Layer 4 of a small transformer language model trained on English Wikipedia (12 layers, counted from 0, width 96). Numbers have three digits each and are written without spaces.
Take only the direct path to the model's output, skipping the later layers: a vector added to the residual stream pushes a token's score in proportion to its dot product with that token's output vector.

Output vectors of the tokens that the questions are about. A number n stands for (n - 500) times 0.0078.
" score": 441470483445529485541549576498444504513497521407639547436493459564638445462609483530403465446559526460500489493540503519583457421566608413573590373518435505516530465589474516421510447443596550390486481512584437448485538366599562452463547414469524537490507414464439520406428515462580515510
" critics": 482430500545419474489534482548608346534395581639570566468473468655676441495512629509372451503544442473518372478515421404411422397454399595608472541522481476476534537651538446414451341386575452381502472539572530382510543563580652469440482455361546528598450411469390510311359545475696571634
" 1990s": 545518528526484452541572564449597512535512568502652573622405436535435397489485418498480549475535524533497386498462454539524357424555406587591610566498547540502511505417570509362484483538574520545569536500482437377625478534453538497461443423470602486462449490519427514407503452471530545657
" though": 543449365425445483420458402453440446513517502590590486430472533609484508448468478484498503417589575536636515514585514502438406417419453536519500554502505497493515458551556463488557455371594407511386580553523515384482491590461503461467476476446568578439531402502462522459450438519565517686
" cancer": 449461511407476489378538375609538361509520427645535562598435443576518482498473663381457437571524453441413468577485416480539413416468515580549630534440478460508543471534491492450467407509505447498512572570542512457625489529528584380445500471400639636548485367462529528466492590542549521607
" Nomada": 464215414546322352461476276733500318560373492396722385695312376973679347457720590500418567281743541621620444579550168456697359207740182668715516484470615606466715552736661283418585311358805468405368562517556295347679488722525776491053368133396758634519313424421505515409400592504755426706
"year": 469374491477380465519531496452506412516443504548515517588470427624609564474470523526499500432573484468511502535441546556497465487607584618585505535451485440513561459446497524452477435488562398572541466529484416510502460489589468479413554454370521502436527392556413457456462466483546550625
" albums": 594485382473460486576482480539605476529431538475606519518469425593503432564531521418534493578516547509464434467527447425616360402589477500489385448519482526584518486596618387532399431537500520525576557524503517436623510609543545552426469451481564521480525482327393494383354563459582610558
" Succeeded": 395495524509315437448495450461463364524392338442497410572315408699389635601433522533442463481576559407446468424497359485601439483599513726434508497487544532576547529565612427463655373511657483469328617605559464468574516512397488422421435390390560476488347531500551503460425521459637476582
" roles": 590453455412435486441579545500508440524552465444549509609446469630576435418438531464456549562570474588541479491445442458510425407549542641480457548553459502574553549545525501488585473559557532445493525600536495425571390567605504492461537466496533558424432410383374506493351599482609549495
"”": 653391456549377488458547365588311489509635487412588452549426578619652384495627514490521562425558519573485495599527293477493396422470294533374483533500378651477485425409566502541489416508497494525385533512460346416557538440347631469412468440362510396613632515482466418331496600444639527697
" injury": 451510513415458487518536433459434373524579508444591596541402525641607462549534493414454469454563442494482451487564404554510573414612550494574674565417577463506544532506452450460522264488585510477471535463521520476551503415505500421439496432473520559489442433494485534442571582495521564650
"\n": 396543581464586503449503483409542565495531458456470354463403600565439617469498583525515537576546552449449434553401380465447500534576558537479511430561410478527497515500614521521381532560563583529465503492504538498491535560497632471524533507502438390503475516493433585542498387496547432493
" Directed": 402452528581434454416504531456442453525490511508554405500491538534621451409526603481422556513551546469639487511535380395570362488498511556576509625559599653481549468531576429444407409475664475485407606593505437399546585549432539492418460403510427538439422523381498520434400522448484586588
" Pictures": 513473383527415484533465377544504493503522512486644574576333383642675414466477573411428544447525519495498400444491390423529516464599408571482507493521449565480545460567647542493466506542672427434556600550530600431686435540496607574399556420444486520484453456502525528437312573457429529489
" Broadway": 477427483492468465459490577527436522519492453524544544539436422536606500445590566444507549514557469581440491497542477462535493452556447514484419525520491535577528424462459477439460557560607490490570509503488539435634507509496490526459479415448547588469451398451509537459406543490560476624
"ened": 491448534408486477430585593541449436523511514440437498504506485519558570486506402489396643481547524455557409512542461522447552425466487439582556461439490580460499454475577490441441446461655464518359492631366355449576367613476567533401438464447603577632594423522514406460481569483564563522
"mill": 458460431485385483406519570502512479511521420442448590528386414550609500342619560403502438475583503436577402539480475623476463464560532565624454529494470452462540431397451451572506554370626513442556438599500409540539541425505538473400397478475541563402393574497447492429386536510557589587
" voyage": 522510444597449482457439411521472419527446435483521476544414451565526452548526500399580454602547572571534487482559411433576500442446463483548568573548560464564517552516534425520527480583645508506495540573459453546613425587551412488439413423483554591432409464381480570522453579486489604605
"illa": 515490563514477493542526552508456434493531371435566502530457483525588606568597506459440550638491538434474450500511447520468447451541540394460524583498550561478583482551527528551700429386536490482523541483613511427496543518477587477390470498455626498513441551475669425458430498527551396547
" reviews": 543436573438416479471509557576472426528461515546647583359469364608625495389585621466424426547551484451498409460442464428467466429556500500471519509538462412472523490642593456458417464439526476448633451518596489391484557603463562446434500418438634548550484381349453482438328596442697427571

Output weights of attention head 2. The head adds the sum of these rows, row i times number i of z. A number n stands for (n - 500) times 0.0018.
o0: 467473518396422883459372499528603548460467278467572603575325519565590508446488707468510498501686604541520515511499233327504451677522341484512449538572454613505522499409550496549458334546641605465543561462647512490514566534526555559635677499548445550471543459425512584424535575331518419553
o1: 603570423447493734333455523339527367672630462545498554558359517523601499479577644464512391472623441540426399448505422468494382660620487520570457495389524484473552436536505519493493488560531517502545532434565516472555484432479492524567569515417509582464284513477552609346542402329634581535
o2: 430526510535514520509608533597541506488364620516514558621478435442452517487680592500527493466491563513627506518492627571485590544548542524485573498362424421400527561489581536458495545491420476436473439552400549493488501531446438470397465515502614418340501455456470551533541451540580399413
o3: 452428455549380459627578394483521438456451621479540556394565536561374458603390505464552379535462591491459551533474527456595561416476509431577568508575530330529427375590443388455481481410538395584454480609577453558468524429372476425478308491572503533480532558374487520523436535493423576477
o4: 426565504359429605455474522419535483711447471576530425507432411426408622475570674488474581502554567456481366518469472436537417545574597539426555613547569488590550598518640458389419624398538548652576472467418504358629412530544536482472469382495493443569468531499516613491447338410685516459
o5: 425412594531432499556517482458437559388520469477517518379501461443513533503510439557498481494448661479430622424588579546479497476554520512465467405495407434484497491512581593462595478363480438434513540492402466468484451505490520450417549533518384542530598456407393478540468462447441488546
o6: 479529534468572347429442576422495520488579350433466473571442493611608568379531493566623472560533484504474498436462447395503535523485425507510492517551494593527596431422482592573451429489440450571517561469633469506595508552553501484573557447450435482535471481562535428374355456405455492615
o7: 518455606610464272556498461594481556275486597387457347401574537458424486545490414517531559573366542558438513603552642489432588305441568546462480391604442422445583439521427473534574452443464510501526380466396526483368469483536555570386437585499487481651541556543400450680531555671447469432
o8: 473555427502469533439465373499406543408467359596555565455483419542517449465550489453574390450567436503416630425590523544421534422375477527637402443576508490443384432485507449605513435523517367450483551528557497590552452584438465498524541493421569480533580564526479459305502567472453578558
o9: 487545701553454527575425442468545606407490501489548501410482475401538553499491528491484577472514634393315504554543479357506451439424510536439441504538474422421500485463494477557542403357614516521613582484360435519461488549489549499507485434449520399663617493548329472535508488482401452488
o10: 453505554485569338395496559452461581368678435489515484541642490478527634392598431486510646508405556523445520474600603526436438427423443475343521428458495546446664539442559614363476535422552488444570526385395553429534467584594486571457576533443504430610455504583537451495523336641510450600
o11: 563503488426479578464445445513579373509521483408444447487520405503442582584550337509436639466474478683507459428609528562489467556629478518571553405505427529517480514507531395523575395598450562483317498389514504443504446545527558485575629568544428607521377491414535502625605577540571509451
o12: 422510470454496503535520455499461433530410560614593484511544539389414400575496612412561399498581555499505597440435501530485545492493450587598512449446495472407378517518444421522476545580551464435524637586524551598487454556437455501447469576559605446330617481476489594318502523544540578465
o13: 481463528625568031686582422387354546454585712567441367389649466392466581415489383534551606374337476456356546600621744583423461293332563622459532345577511560417448532418336667511454539283395508580524498365373442620439400574439549421359403353459517376705648543733484347547478420740387395530
o14: 416544439496453679509516449464437438589446463650563499472432456445416449488541580435388449474575578431489450473539616482413498520507583633497532486400595467457436588581681507509490617369473485490539393524413472470568554599408580511436450462443504458534509544610430553433463401374595504545
o15: 507454477437430861485514473553603520532478204441574648568373443575496575509453513484503386544624560488574597447473339522598489632519399432474458602563450575613422496458565484588563468598634526427467558510611529480526540547495395497680618520600388541422492465334539481424526619327569567571
o16: 573566431407526395444494470569621485732410585633623534573621422443402492593565641409489450522596550599589501472443381432628488652533425507643549653468520435421525603514549393374445609551607414592532657481565587525666495547505309557590455475638697494352393431377582751368474473555572564419
o17: 466491381592568495508546480437410454478500595653467512514570553539484483470476472453353572487457444378485470442507642666451472381433523550498571477380602529480441527513554571419474611474432455503513455483444469501542540513411588449412461543424612471526551559678487485455466422602519494545
o18: 502598420469458483378545500536623587706439477524552497536440442528488476480555651407536360496571500602557477504478336333572475694480488470639414648524551536493552572456567423497442585554604382569589581443563637490652507538509373576574469369594627459510373553397534701444424470360521620491
o19: 465511499632564384420460613438416492487429444545454312480313585378472396438567499523428473459497496496499302501480415536323503405511440516414376569355558573479614496601556502636514675511413603476505393508444462455591499491577644597288433505443411475605425492577444449661452496360478579544
o20: 572472504644572471535573473553399396397535543581460542505588435437450532521571449536340557513371516475479472499580514671480519388535522475486551486392488434448614474502540566457549624409405466452486367437379509437435517501474492464365345572506566580622475535528530413657478430653567536435
o21: 585414458461573426415569530506478344571575463589523549503583499529533563502555480479450500521418434507476478464509495527536541487588510474602467527517443454489573484497540600442571575461440432567409512581552564476538577453555524492505435521612491613556361404445519514585427416518554569548
o22: 438471447398412940488475462424503436644431498572439615568333495513485452616463574489475517452588444440502479468466558497506443527571598568476469398468526492575324569517559490413454484576490574492510466543538502500497581442371534372584592524410442520482503456507439560359516444392610515535
o23: 544578476606553210654532378663512496457371760542443474490639511447388365637514434492417504550396538587584442540493566616499538372454469538429539481435471409364571586564426297499512531498467467456447461509456457574611484523496381567321364554487564433406552487520476535586576643673430500286
o24: 356436532450540581534458466549526516470475547487457585507491500550548508483522430540519555483493501467540570439540671490411598510569530540468567329451452540499423535541592600398519449469411493456363513516557472539484607476457577505516667510446452544427526407540478469470468466504426348546
o25: 332491609401525490545481523610541582481520508472481547468481565459526479520404534556522603485436526405499556522440582426429555503526559571256499478558523532504512592482513515310390522490546558403543491593382463425475552476519606525415570487487490362523649430573424445478515419602437316559
o26: 516524434566627222605526442464445451468510620594532404518714416514433525552593332474408571515434536532539522403581577747491486399490467433554530512348478483439525507493480494454478604491462427440438524440498437556559406516527356481435377602518548491509509503535567436575448505659508566490
o27: 410433506623433807507476478317519592523455484533467428547342456453377599388454469463345683454601576497524418654426507364517474380379463568357491427480596493590401517550556564532482577414453558636441504505429385511444572456405645451552573436428467434610520468635495417498474475385552519599
o28: 441523576385398722455322547638702518437384371380460508631482536459334539637486489509530517610553632651649484507413256388595528643688418426432435480476489508580599570559599248455481518608589590412455468500563559437599546557594441615558513647620411523480453521278602590605577573445512500397
o29: 549476477515560499492526559422418476511570425667565520531527630427559418467472573441507373470544541409441561516562412509494424409484518490529432519469567567490523478471441548525468563502568519498606595579556561611511453491469411503502506486559509512511481525513514493404500485501399573514
o30: 523393425536437631583509482394472404529566543504470555570606465560406633517483474492480512540536458475552610542448473618609516434475498404488615460509516460507457388496485507409463517518483483555382578554585426606406526378378445400563446543484543529494513536449620446383498505495545567536
o31: 488499537597469528405405587538567512491493484367418415550411498477474573487514456600472527418525471644561431570487394436511458692510455479426459402401543560466551552577546438550536514545485596511417501370507522464511512537524502584514575414554482480511430462425528552534591528382493460461

Each question shows a token from some text and the vector z that the head gathered there. A number n stands for (n - 500) times 0.0072.

" da": 465487522526533513524514517531482556500648519448519502507485504526474503533462574528417484514486
Pushed up most: "ened"

" Michael": 515499525485502504506519496492540514469468511516473505499492530527493453516503493495509482486489
Pushed up most: "illa"

" for": 612558496460583454483446455508492577472398499578562468572463473498520413479493421553548467461526
Which two tokens does it push up most, strongest first? " Nomada", " Succeeded"

"cc": 469545519528536508488463469488466462524507558510503529491507541532540460479458509528440537523450
Pushed up most: "mill"

"After": 552506477480521511499471517516496479484433519541478505492535515524517438491502469529517503503483
Which two tokens does it push up most, strongest first? " Succeeded", " Pictures"

" Ins": 509478527502511504481513521519487524522515520506528498522461489493503527523506504494506486493487
Pushed down most: "”"

",": 529535474516525517492459495502452476513471529538474500488496492519554426497492462525475526519467
Pushed up most: " Succeeded"

" been": 524522467508519511496474511514490478506486530520491514489497504514521444491489488511475521508464
Pushed up most: " critics"

" disc": 459504484545522524514487476494465485495561512489476505491499507541510452498476525523432511529466
Pushed up most: "year"

" '": 492479524509498524477558507509562510463510535482458527486497559535490468517505508513493479481481
Pushed up most: "ened"

" –": 564554490471564455497465470443470479510362524537530504553563459488525472472476456578585503480515
Pushed up most: " Nomada"

"—": 479488528522526512504514515529484543515608515465532499519468495516482512525477549509438487505484
Pushed down most: " roles"

" notable": 591559451473514545486477636566540528504481572530478500477499511479512430517459499493492514493453
Pushed up most: "”"

".": 711682432436616499540365458541514467459211417715608357665556461506504330352422406486706596461555
Pushed up most: " Nomada"

" he": 513516498495521515512478500488506504498513517508496513490483491501509451512495497518458515502487
Pushed down most: " voyage"

"equ": 509502497500527472510471465501472468480477511525483517500508500510525451490503474577492494524501
Which two tokens does it push up most, strongest first? " Succeeded", "\n"

"est": 559542472463513510527468557519565503499482533536485512491476487471513413521504480540496512538494
Which two tokens does it push up most, strongest first? "”", " Succeeded"

" Tony": 537517530466505496527498490487535519467443506537475490506497518527493431519500482490521484482499
Pushed up most: " roles"

" and": 508523509513515517512478498494487519492515513506496503500483507524515447522489501516458493515498
Pushed up most: "year"

" is": 501515501517519511517481491490495512484515513504491511499482511525509448517492502514459494519493
Pushed up most: "year"

" recorded": 492515493510506525500508505517508524494546507487486505479491523529486464504479525516443500513487
Pushed up most: "ened"

" first": 501521506519516523512482494491488523495530510503494503491479516535510441522489511509444498520489
Pushed down most: " voyage"

"s": 623573498470545492509422482491501532476371489604547454570489466483530430492512433501591506492539
Pushed down most: "ened"

" ben": 453521527515517533495481459471498490503555526496484511507477513504519457517466536484432513513511
Pushed up most: "year"

" Sul": 477502513508510530500490470473494496488505508512476500513483507516519458516488515487476493509515
Pushed down most: " Nomada"

"ed": 488526493576532480482480457479474474498456510521524514532454538543530452473488482516478506551447
Pushed up most: " cancer"

" gra": 515517460488515525503493540525506511496499522495487504483520505521495449498476512494473503488474
Pushed up most: "”"

" 1": 652552511512563483491437514497461529505288511618580443591480465456559472501502420504686477495520
Pushed up most: " Nomada"

":": 510512517511504524476487511498479495518486532513495505483480533505525470513481491497482520513471
Pushed down most: "\n"

" Steel": 523512460495507522500494517524501500485499519519462504472501512515508436496489493521480515511477
Pushed up most: "”"

"'": 497491480537536517500458455498463457484464514538469513472485509526549433502523478543489496541464
Pushed down most: " Nomada"

" copies": 510520504501520508500481487494502519486495513518493510496483514518514453508495495518476498515500
Pushed down most: " voyage"

" (": 563543459480517531513480576546559511498496539524490503490479496483500423513486492514488515513475
Pushed up most: "”"

"L": 532533489507548508517442479491455475503395516532505496524531470524558429500509452537533483502498
Pushed up most: " Succeeded"

" Chairman": 488501494520570483510530486470528534522520531483531531526459487537487434481483499549430446508469
Pushed down most: " voyage"

" 20": 524633422448593410451461446434425548551344575523521507519613431498609388456434384697595546485564
Pushed down most: "ened"

"iva": 476498497532514500486503479509492480506512516501492513480497530521500479479490513532460497524468
Pushed down most: " Nomada"

" aid": 489516504531520517518481486486490505480534519496487513495483523534503442520483509520445498533493
Pushed up most: "year"

" address": 559515470482525509517469540525549492485484528532485515493478493478499428514510480538495503523480
Pushed down most: " voyage"

" Er": 507481513488514475506502508494505470479469512510491514518504526490479481477475483523504489505490
Pushed down most: " score"